Layer 8 of a small transformer language model trained on English Wikipedia (22 layers, counted from 0, width 96).
A neuron adds its activation times its output weights to the MLP's output. To switch it off is to set its activation to zero at one token and run the rest of the model.

Output weights of the MLP neurons that the questions are about. A number n stands for n times 0.0052.
n3: -19 -24 -11 -19 -9 9 51 19 39 18 14 31 -21 -41 7 18 -22 -7 32 -28 -11 15 -4 2 -36 3 -22 1 25 10 -18 -28 -34 12 -54 10 15 20 -25 20 1 3 7 15 -28 -13 23 -49 -6 -50 -8 1 16 -3 -31 -11 19 -7 -13 26 1 24 -12 38 44 -52 43 24 -8 5 -2 -31 -3 4 -1 -22 11 -31 4 1 3 16 36 -61 -14 13 -16 7 -9 0 15 3 7 17 13 35
n13: 10 22 -47 15 1 40 24 -17 21 -17 -11 -32 -3 -41 28 14 22 14 -38 7 -3 27 -23 3 7 44 13 -1 21 -51 -33 20 -31 11 4 -25 9 26 -15 -16 23 -45 -4 15 -11 12 -6 0 -8 25 3 -40 -35 -8 -3 -6 44 -26 12 20 -32 29 12 -1 19 41 -13 53 -7 -5 -23 -24 -12 -27 -39 40 2 -8 -14 -38 -5 3 46 -9 -47 8 -14 -13 -4 21 -22 30 41 15 -18 -33
n35: -17 10 4 -25 40 -29 -32 -25 -15 -20 -33 -3 -17 14 4 11 37 -6 12 -24 -36 35 11 20 26 0 -22 -18 -33 -58 -71 -2 30 -26 -5 29 77 9 16 13 -15 6 8 38 1 11 -15 -18 16 -27 -31 -24 -45 -22 -30 -2 1 25 40 10 23 19 15 16 -25 60 -24 17 23 7 9 43 -1 2 56 15 7 -38 -32 25 70 -13 -29 -21 -14 26 -34 -4 22 -29 -10 44 20 12 11 18
n70: 12 23 -21 -49 35 -10 3 7 21 -25 27 32 14 -7 -10 -32 31 24 31 6 -8 5 -16 -25 -56 -12 25 -12 -8 -11 28 16 -5 -6 -26 -15 -43 -20 54 40 23 9 -36 2 -22 20 1 -19 12 -29 -46 19 11 -43 21 -28 55 -12 -7 -1 -42 -3 -8 -33 -3 7 15 -49 18 -7 -42 -10 15 -3 -4 5 -2 -14 13 27 3 9 29 43 20 23 -11 -4 4 7 -24 10 -17 40 4 -5
n118: -13 2 -34 17 9 -13 28 -14 0 23 31 -8 -33 -17 -22 -14 -29 -28 7 -71 30 7 -8 5 30 12 -13 -37 -26 0 -15 -10 -9 4 -60 -5 -4 10 43 -12 -21 -3 29 -11 2 1 15 -4 -13 10 49 41 -3 43 0 -29 -12 -2 27 -9 10 -14 47 4 27 17 35 -1 -9 36 41 14 4 -14 -11 4 -23 -14 12 -16 -46 14 34 -51 10 43 42 40 -1 -21 -30 -2 -5 20 -7 4
n127: 27 -26 19 13 26 -2 -71 4 -11 -34 23 37 -13 -20 24 -29 21 27 28 10 10 -20 -73 -29 14 2 -14 32 -18 -7 -28 -19 -20 12 64 -10 4 -38 20 -12 -28 -40 -28 27 4 -5 36 -47 -14 75 21 -19 16 34 -3 10 13 29 -18 40 -4 -45 -1 45 -2 -21 41 -23 8 -9 -10 -16 10 -18 -4 30 5 8 6 -10 -23 20 -34 -7 67 22 27 34 0 -31 16 14 -6 -44 -15 -29
n134: -16 -1 8 9 4 -16 -14 5 33 -33 -43 9 -11 22 -1 0 65 -13 38 41 -1 -11 -11 -3 -24 20 2 13 -24 -24 -69 -12 33 20 -4 4 52 11 -18 -20 48 11 -16 4 -13 -1 4 -35 57 2 -37 -1 -2 -20 -40 -17 78 13 22 28 64 1 -19 -2 -2 -26 0 -5 -11 -27 -41 21 -7 -42 -7 46 -25 24 20 -6 8 -2 10 21 -36 10 28 9 -15 -2 -22 -24 4 -6 -16 -16
n137: 21 37 13 -18 -55 -30 -24 -1 -8 25 -23 -34 4 -13 -17 13 16 19 4 -46 -8 30 -18 26 -14 -20 19 -52 30 -4 -27 6 -10 -15 21 32 -22 -5 25 28 -10 16 -20 -21 46 26 -35 15 6 -10 40 -7 -38 25 5 -40 9 14 -16 -3 2 -12 3 41 -26 53 2 32 10 17 28 -9 -39 21 -3 -5 18 -36 27 6 35 -38 15 -27 -10 -22 -4 21 -40 32 -17 -47 -5 -11 15 1
n149: -13 -21 -9 -12 27 -21 44 15 -6 2 -16 -17 -17 34 -28 -42 39 7 -6 -21 -11 4 -9 -40 -18 -48 13 27 -5 17 -28 14 -23 25 32 -24 24 1 -21 30 41 2 17 -7 57 -16 24 1 4 23 -40 56 -22 26 24 -6 -30 -48 17 10 7 -25 -41 -16 8 18 30 12 -34 -1 -9 -43 -27 26 8 -15 2 -36 23 25 -17 25 -39 50 -3 26 -22 -6 -17 -18 5 -6 -33 -4 3 -13
n180: 18 39 39 -47 -9 32 -13 23 -2 -8 10 43 17 25 -11 -36 52 19 -20 2 -4 17 10 -1 5 8 26 -1 2 -25 -16 -9 -31 -5 43 31 -50 9 5 34 22 -5 41 -11 -11 -36 -29 -8 24 28 -27 23 -34 3 21 4 38 -23 -4 -13 31 6 8 -57 14 -3 28 26 17 -36 -22 -11 -11 5 38 -60 -17 -4 9 23 13 -35 -22 -31 -68 -16 -8 -12 -17 53 -5 4 -2 -14 5 -25
n196: 15 21 20 -27 -23 -5 9 -28 3 1 -5 -24 24 24 45 34 31 24 42 -17 10 16 -18 -12 -31 -13 15 -35 61 13 13 3 -22 16 -26 52 -42 -25 -1 -16 41 49 28 -35 10 -8 -11 -32 -48 -22 -43 14 -7 16 -35 40 -33 -5 26 -36 -15 2 3 1 7 23 2 18 7 14 14 -27 -56 9 5 5 -3 21 -1 7 -12 -19 9 -21 22 -21 -15 4 43 15 -27 7 13 -35 -20 36
n201: 38 0 5 28 16 33 -7 -5 4 29 20 -4 -26 19 26 -17 11 -36 7 -54 29 22 -4 -21 46 23 0 -1 22 -2 -23 -33 -5 45 11 33 -5 -9 -2 -64 17 -8 -32 2 6 -15 -36 28 36 -55 -20 1 46 -61 -6 60 -32 3 -43 -49 5 -3 -13 -39 4 11 33 72 7 -35 34 29 -8 -11 11 -15 -39 -35 -4 33 12 -9 -24 12 -22 -15 -29 -11 -12 35 -10 54 -35 22 18 9
n242: -17 -26 -48 36 6 -3 22 6 25 -23 2 14 -22 -36 -4 -10 68 3 40 17 20 75 15 -3 35 -1 -63 -9 -29 -17 0 -20 33 28 -8 -7 24 -29 -3 -30 -17 29 37 -51 8 24 -13 -3 9 -24 -3 -59 51 -46 -22 -6 7 33 -22 -5 -15 48 -26 -54 -15 65 -13 -32 14 -39 -5 43 -3 12 -27 50 -18 -7 79 29 15 -32 16 20 11 -27 23 69 -40 -25 -17 -38 -6 -32 -4 10
n274: -8 20 -27 -23 6 -23 -38 49 -37 -56 -14 94 -5 24 -28 9 -34 -10 19 -14 0 -18 19 -24 15 -35 19 26 -34 25 -13 3 5 -35 16 -50 -21 -22 15 16 43 14 2 8 17 1 -19 16 21 -15 21 -6 20 -20 42 -26 18 12 -24 -49 -6 26 3 32 15 42 2 -1 -29 -28 -29 7 46 31 25 17 -26 35 8 20 -28 13 12 6 17 -31 -72 -11 42 55 -17 2 -29 29 -5 -3
n316: 15 6 -28 36 16 -4 4 -6 31 48 -54 -9 -2 42 -39 53 4 5 -25 31 23 -9 27 14 -19 22 37 24 -37 2 -65 47 4 11 -12 -42 -49 -3 -10 33 12 17 40 -5 19 -3 -55 -1 65 -31 13 17 -38 -20 16 3 6 -54 -6 25 15 14 8 -31 23 -16 -11 -38 16 1 -35 -56 11 19 -13 -71 -30 18 19 13 -16 -9 -38 -6 28 38 -1 66 8 -61 -30 -4 -52 54 13 -46
n327: -7 11 47 -20 37 -3 12 20 -20 -7 -68 -12 59 -27 -36 8 -18 5 -30 -26 -11 -9 -16 41 3 -31 61 -2 -40 7 -2 20 72 3 31 -9 -24 18 21 -43 16 -8 -22 5 55 7 -25 -11 2 27 40 -15 -45 -31 -36 4 11 -14 -42 35 -15 -32 -22 8 -30 -18 2 -9 28 -37 -9 -18 6 19 39 -20 26 46 46 27 -3 11 11 36 15 9 4 -15 12 -63 31 2 22 -18 -21 -30

Each question names a token from some text and the token that comes next. It shows the activations a of the neurons there, in the order above. A number n stands for n times 0.075.

Then comes g, the gradient of the next token's log-probability with respect to the MLP's output, scaled to length 1. A neuron's effect is roughly proportional to its activation times (output weights . g). A number n stands for n times 0.0039.

" each", then " of"
a: 0 0 0 0 12 24 0 13 0 0 3 0 0 0 0 0
g: 15 30 16 -65 11 -35 -34 2 -2 9 -8 -20 23 -31 -45 7 20 11 52 29 19 5 35 -21 9 28 -35 5 19 -4 43 -16 22 -23 -52 31 -31 -12 51 -11 -23 8 -6 19 -12 -32 -9 25 -19 50 65 -4 -1 13 13 5 -33 24 -79 6 12 40 -27 18 4 -7 -48 -25 -1 10 24 -26 -32 -1 -40 13 7 0 9 13 3 28 -29 7 12 40 2 19 16 -10 -20 -19 -12 -11 -22 -7
Switching off which neuron hurts the next token most? n127

" |", then " Title"
a: 0 0 0 0 10 0 0 0 0 0 15 0 0 0 18 0
g: -10 -24 21 11 -45 -21 -7 -19 3 32 32 -13 30 -11 -14 27 9 -14 -5 -36 -61 13 -17 -16 -23 -36 63 -10 -11 22 23 -56 -3 -23 48 -11 40 -6 14 11 39 -14 6 18 7 -12 -50 -10 -39 54 -2 -18 31 29 10 15 8 19 48 8 -13 58 -15 -50 31 13 8 -6 27 -5 -50 42 23 1 21 -1 -19 -31 -37 -6 5 10 -12 3 3 23 -1 -16 -25 39 -24 -8 -31 -27 5 13
Which neuron, switched off, raises the next token's probability most? n316

"af", then "é"
a: 0 12 0 0 3 0 0 60 0 0 0 0 0 0 0 0
g: 20 54 -2 -18 -24 -3 25 -16 28 9 -33 8 9 -28 4 7 -31 22 55 -26 21 16 43 -1 -1 0 47 -24 -26 -37 -16 -6 9 -3 6 -58 -11 -11 -23 5 34 32 -29 -19 42 40 2 15 3 -20 75 -22 -4 8 -32 -19 -3 -24 29 29 -29 -25 11 19 -52 20 -41 -33 5 -19 6 22 18 27 59 -9 -4 17 -11 -68 10 -26 -1 -3 -18 -18 -16 -15 16 8 45 4 -24 3 -7 4
Switching off which neuron hurts the next token most? n137

" ", then "7"
a: 0 5 0 0 0 0 0 0 0 0 30 0 0 43 0 0
g: 34 23 -25 -6 22 -13 11 -26 6 -47 -8 -20 -31 -36 -9 5 4 -37 -29 -22 4 -8 17 25 30 42 6 -19 -31 1 0 17 12 -20 24 3 12 50 -70 -20 20 13 23 83 27 -30 2 1 9 -4 39 4 -15 -20 46 -32 -4 15 -4 -40 42 -33 -20 -13 10 -23 -23 -11 -7 36 41 -3 12 -9 -52 41 12 3 18 8 -35 -5 32 32 35 5 -27 -17 -37 -6 -10 4 16 -44 25 -1
Which neuron, switched off, raises the next token's probability most? n196

"m", then "el"
a: 0 0 0 0 0 0 15 19 0 0 0 0 39 0 0 0
g: -59 13 -12 -48 -18 18 22 21 33 -14 12 -12 -2 22 56 -16 12 3 51 -14 21 15 42 -7 -13 8 -30 30 31 8 28 19 33 -45 -12 -36 -17 -15 -17 -9 16 36 44 -20 17 12 16 47 8 18 -2 -35 -41 -23 9 -32 6 -36 17 -46 13 10 5 -44 1 -3 -16 -9 -1 8 5 -31 16 39 -40 -15 -1 9 -33 36 15 0 -28 1 32 42 7 -20 -56 -36 -9 7 -9 -37 43 -20
Switching off which neuron hurts the next token most? n242

"m", then "ith"
a: 0 0 0 0 0 0 22 0 0 0 0 0 21 0 32 0
g: -32 54 -11 5 -20 40 50 7 -1 -11 -20 28 -13 9 6 -18 -44 -7 -41 -32 28 -32 16 -12 22 12 39 24 34 -10 -9 -54 35 16 -42 -18 -20 -5 -49 15 -7 -2 -21 -4 8 -41 4 12 22 10 -35 -2 -11 3 46 -34 -1 -32 6 -2 -7 12 58 6 -24 -9 -13 -9 -28 -27 -16 29 18 -12 -36 -22 -25 -8 59 -6 18 3 -15 58 -3 3 0 9 -9 8 43 -30 13 67 20 21
Switching off which neuron hurts the next token most? n316

"St", then "at"
a: 0 16 0 0 0 17 0 0 0 60 0 0 0 0 20 0
g: 21 83 1 -42 25 22 -17 -24 -40 23 18 18 16 -47 -19 -37 -52 -7 -47 8 -40 25 -29 -38 57 -36 30 -14 29 6 22 2 -20 0 -12 25 -20 -20 12 17 -27 17 7 9 3 16 1 19 -3 8 -36 -13 6 22 8 8 15 8 27 2 2 19 17 -14 29 21 -27 19 -4 35 17 45 -41 -46 -20 -34 -2 -15 20 23 -23 48 -40 10 -17 -12 -32 33 1 -14 -39 32 10 6 13 -14
Which neuron, switched off, raises the next token's probability most? n316

" |", then " "
a: 0 0 0 0 5 0 0 0 0 0 35 0 0 0 0 0
g: -16 -5 36 -9 51 36 -26 -11 -9 -8 -26 12 3 -42 1 -16 18 -26 18 0 -24 2 -33 -4 17 -9 0 18 -20 69 2 48 37 9 9 21 -16 0 -35 -24 -55 -40 32 -8 -7 3 12 -17 38 8 20 -3 -8 -22 6 58 16 -2 -4 44 -38 7 7 12 -2 -6 -3 13 -27 -41 -31 29 -25 -2 29 -4 -32 5 10 -51 -26 -1 -7 68 19 69 -19 -22 16 11 -13 -4 -55 -19 0 16
Which neuron, switched off, raises the next token's probability most? n196

" place", then " |\n"
a: 23 0 0 4 0 0 0 0 0 0 0 0 0 0 0 27
g: -20 26 -31 14 -14 -20 -72 0 12 4 7 -19 -25 -15 -22 40 0 -4 -30 -23 -31 6 14 -47 -15 -12 6 -14 29 -17 10 -13 5 31 19 -8 22 -16 31 6 -3 29 -42 -6 19 -20 32 34 16 63 -2 18 15 18 -14 -30 0 1 -42 -11 7 5 26 -24 57 37 -19 -9 29 30 -66 17 -33 -3 -17 21 -29 -2 -4 -5 -40 -37 75 42 27 -12 42 -11 10 10 -29 14 -4 14 13 -21
Which neuron, switched off, raises the next token's probability most? n3

" on", then " inj"
a: 0 0 0 0 39 0 0 0 0 0 0 27 0 0 0 0
g: -12 2 1 15 43 4 6 -11 8 9 23 15 -9 5 -17 -9 -18 -19 -17 28 3 -28 -68 -18 20 25 66 -44 -17 6 -61 -18 -4 -5 19 -18 22 -22 -17 19 -35 -15 77 -13 2 -14 -34 -13 -29 10 51 0 28 21 -48 -6 -14 12 -17 27 -11 37 8 26 26 -26 27 12 -4 0 14 -37 -7 -1 -15 27 -16 19 -28 -64 -28 2 2 14 -24 64 34 7 -25 -8 32 10 0 -16 21 30
Which neuron, switched off, raises the next token's probability most? n201

"s", then "==\n\n"
a: 0 0 0 0 13 0 0 0 37 0 0 0 0 0 0 0
g: -9 12 22 10 3 34 -19 -19 -32 3 -16 3 36 -25 -53 21 11 -2 4 -13 22 38 12 4 32 -72 76 61 0 59 31 -34 4 21 -4 22 33 -18 -34 -26 9 -16 -5 -24 -30 24 20 10 -28 22 -20 30 -43 15 27 -8 0 -12 30 -2 5 -6 -16 -15 -1 3 2 35 -16 -33 -39 46 -4 -35 -61 -31 17 28 26 4 -1 14 14 3 -23 4 -11 -26 -10 -7 -12 -24 -44 13 5 -5
Switching off which neuron hurts the next token most? n149

" |", then " +"
a: 0 0 0 0 9 0 0 0 0 0 43 0 0 61 0 0
g: 4 -10 -44 -27 43 54 9 9 10 6 33 34 19 33 -22 -14 12 -16 32 9 7 -28 -46 2 6 8 3 -13 18 -18 -8 27 14 -7 -48 -12 45 41 -26 22 -20 47 -2 14 34 7 5 6 -12 60 -20 7 -40 -47 -18 20 5 -40 -16 -44 -28 19 32 19 -13 -21 -32 27 -37 -9 -88 8 -35 8 3 -44 27 4 31 -5 -18 -5 14 2 30 -29 2 -12 -5 -14 16 0 19 29 -6 4
Switching off which neuron hurts the next token most? n274

" at", then " left"
a: 0 0 0 0 32 0 0 0 0 0 0 11 0 0 0 0
g: 7 -34 -11 -6 56 42 -14 30 13 -25 2 -14 -18 25 29 -1 -7 36 27 0 13 19 -66 -36 -10 10 22 -14 -36 12 -4 -15 1 9 -3 -2 36 -25 13 3 -45 -5 56 -25 -28 41 15 12 -26 30 13 -12 -23 24 -40 0 5 -13 2 21 -11 -43 -23 61 63 -63 42 9 5 -8 -7 -11 0 4 -12 2 -22 -62 6 -6 -35 -1 -14 -34 -3 18 36 -9 7 -11 -2 14 34 -32 17 23
Switching off which neuron hurts the next token most? n118

" f", then "oot"
a: 0 0 47 0 0 0 0 0 0 0 0 0 0 0 0 0
g: -11 24 0 5 44 -27 -2 -4 -20 -13 -2 29 23 17 48 -18 13 -40 -12 -50 3 27 35 13 -34 -39 -5 -5 -20 -25 -9 67 27 -3 14 -23 29 19 -12 5 9 -3 26 -46 -56 -22 -38 16 -12 -26 22 5 43 33 -46 58 30 -13 16 -20 16 -40 25 -5 -33 -5 20 24 10 8 -22 29 67 -19 -13 -7 12 6 -50 -12 33 -2 8 -27 -7 -2 -9 30 -4 2 -14 11 2 -46 -31 2
Switching off which neuron hurts the next token most? n35

" Silver", then " medal"
a: 0 0 0 0 0 19 0 0 0 0 0 0 0 0 0 53
g: -14 -13 32 31 20 -2 -40 -8 -13 4 -4 29 52 -16 47 4 -19 -32 14 -1 8 -15 13 -24 -44 -24 20 6 24 -1 -19 10 32 5 13 -24 28 15 40 20 -3 50 55 -7 22 13 -30 19 -40 -18 -14 -42 -22 22 13 28 -69 4 39 45 -20 35 -3 -1 -6 34 -10 -5 -7 1 27 2 14 -23 -12 -26 -22 0 -30 -4 -43 -10 11 14 -4 -8 -56 -40 -50 -34 -6 58 -18 -9 21 11
Switching off which neuron hurts the next token most? n327

" football", then " games"
a: 42 0 0 0 0 0 0 0 36 0 0 0 0 0 0 0
g: 44 23 -15 17 -44 2 8 -21 52 1 -30 41 -19 43 -10 -38 0 4 -54 -10 -8 -34 13 -4 18 -19 -6 -17 21 -12 -37 -18 13 19 15 -34 -2 -33 -27 34 4 26 14 24 20 12 -19 -11 -12 -87 -4 -2 45 -32 -18 10 -20 -41 3 -27 6 7 -1 -12 -1 -20 10 25 10 14 34 13 -16 -24 32 -5 -3 61 -54 45 8 11 20 20 -31 7 -13 16 17 34 45 -3 -44 -7 30 2
Switching off which neuron hurts the next token most? n3

"ird", then " and"
a: 7 0 17 0 0 24 21 7 0 0 0 0 0 0 0 0
g: 10 38 4 -12 -8 5 -7 25 -3 -29 9 9 -2 -15 20 22 31 -12 50 -23 26 -9 -53 8 52 4 -4 34 -23 19 6 -9 -5 -26 -35 3 -19 11 -30 -1 -13 16 -18 -51 -41 27 -3 -2 3 90 6 -9 -13 -15 22 3 11 -32 8 4 -40 -46 35 33 8 -59 -2 -28 -11 -29 -44 4 49 30 -5 -1 2 32 24 -20 -35 41 -18 -13 30 17 -11 25 1 -43 -20 0 43 -21 -2 21
Switching off which neuron hurts the next token most? n127

" Washington", then " Red"
a: 44 0 0 0 8 0 0 0 0 0 0 0 0 0 0 0
g: 33 14 34 29 30 -18 33 14 19 33 -38 37 -11 -17 57 -14 -6 5 -9 9 -21 -5 29 -27 -9 -29 -8 -15 -21 -29 -25 3 17 25 77 -40 42 21 -43 16 6 6 -21 -14 -21 22 -3 9 -1 -55 42 16 -33 -32 -19 -40 26 -21 8 15 4 -5 -15 -33 8 -17 37 14 9 -3 13 8 42 -30 -45 9 -8 -17 36 -12 37 -23 6 -47 25 -17 11 27 -49 -9 -23 -24 -33 19 4 19
Switching off which neuron hurts the next token most? n3

" ", then "3"
a: 0 0 0 0 0 0 0 0 0 0 36 0 0 66 0 0
g: 11 12 -33 -21 -6 -19 5 6 -1 -72 20 -15 -7 -10 11 31 21 -22 -20 -42 8 -27 34 48 21 44 27 10 -20 6 4 46 17 6 -23 -15 -37 22 -29 -10 15 17 18 28 14 -36 -14 17 -7 -3 45 22 30 21 4 -32 -61 -4 -53 5 7 -19 -8 0 -22 8 51 -18 9 45 28 -25 23 -12 -40 62 -32 -8 -11 3 1 13 13 -12 59 -25 6 -17 0 12 -14 -25 23 -51 -5 -24
Switching off which neuron hurts the next token most? n274

"–", then "17"
a: 0 0 0 0 0 0 0 0 8 0 0 0 0 0 0 0
g: -6 54 4 -3 63 17 54 32 -15 -23 8 22 -35 -10 -60 -40 -3 31 2 -9 26 -1 46 -1 5 -20 35 -3 -40 30 41 -15 7 18 -18 -28 -9 5 -4 21 -18 2 -11 -31 32 2 32 -29 -1 -1 31 34 -2 -11 -50 -22 -37 -42 -38 -16 -2 -47 -12 -19 -61 -49 -8 11 9 38 18 13 1 22 20 25 -3 -19 5 11 3 20 -6 30 6 14 -31 -2 -31 -22 26 37 -27 4 15 10
Switching off which neuron hurts the next token most? n149

" at", then " the"
a: 0 0 0 0 2 0 0 0 0 0 0 19 0 0 0 0
g: 32 15 -24 9 -67 -18 4 -7 9 15 16 -3 -22 -1 -12 -21 -52 -16 20 4 -12 27 19 8 37 43 -7 -6 43 -4 -44 -15 -14 -12 -35 -7 -2 36 -40 4 -12 8 -28 39 -16 20 36 15 -9 -32 -19 7 4 -17 -16 33 7 42 -75 -22 -2 61 10 6 -35 14 11 -29 -31 17 -2 31 -37 -11 -14 1 -19 52 4 26 46 -8 6 35 2 -16 -44 0 -17 -44 21 40 18 14 17 13
Switching off which neuron hurts the next token most? n201

"3", then " |"
a: 0 35 0 0 0 0 0 0 0 0 0 0 0 0 0 0
g: -9 -11 46 -15 14 40 -17 -51 -7 12 43 -2 7 33 -39 6 22 6 36 44 23 20 -26 15 -21 31 1 25 -21 -24 -16 25 17 24 5 -19 -7 12 -13 -62 -9 -50 -21 11 -67 -5 18 -7 -12 6 13 -39 -24 38 58 26 5 -2 14 31 -14 -9 -10 -14 -1 -5 36 0 -7 -26 -14 3 -25 -22 -8 56 16 20 24 -24 13 27 33 -27 -17 -4 -38 15 2 22 -19 -46 -2 22 -62 -27
Switching off which neuron hurts the next token most? n13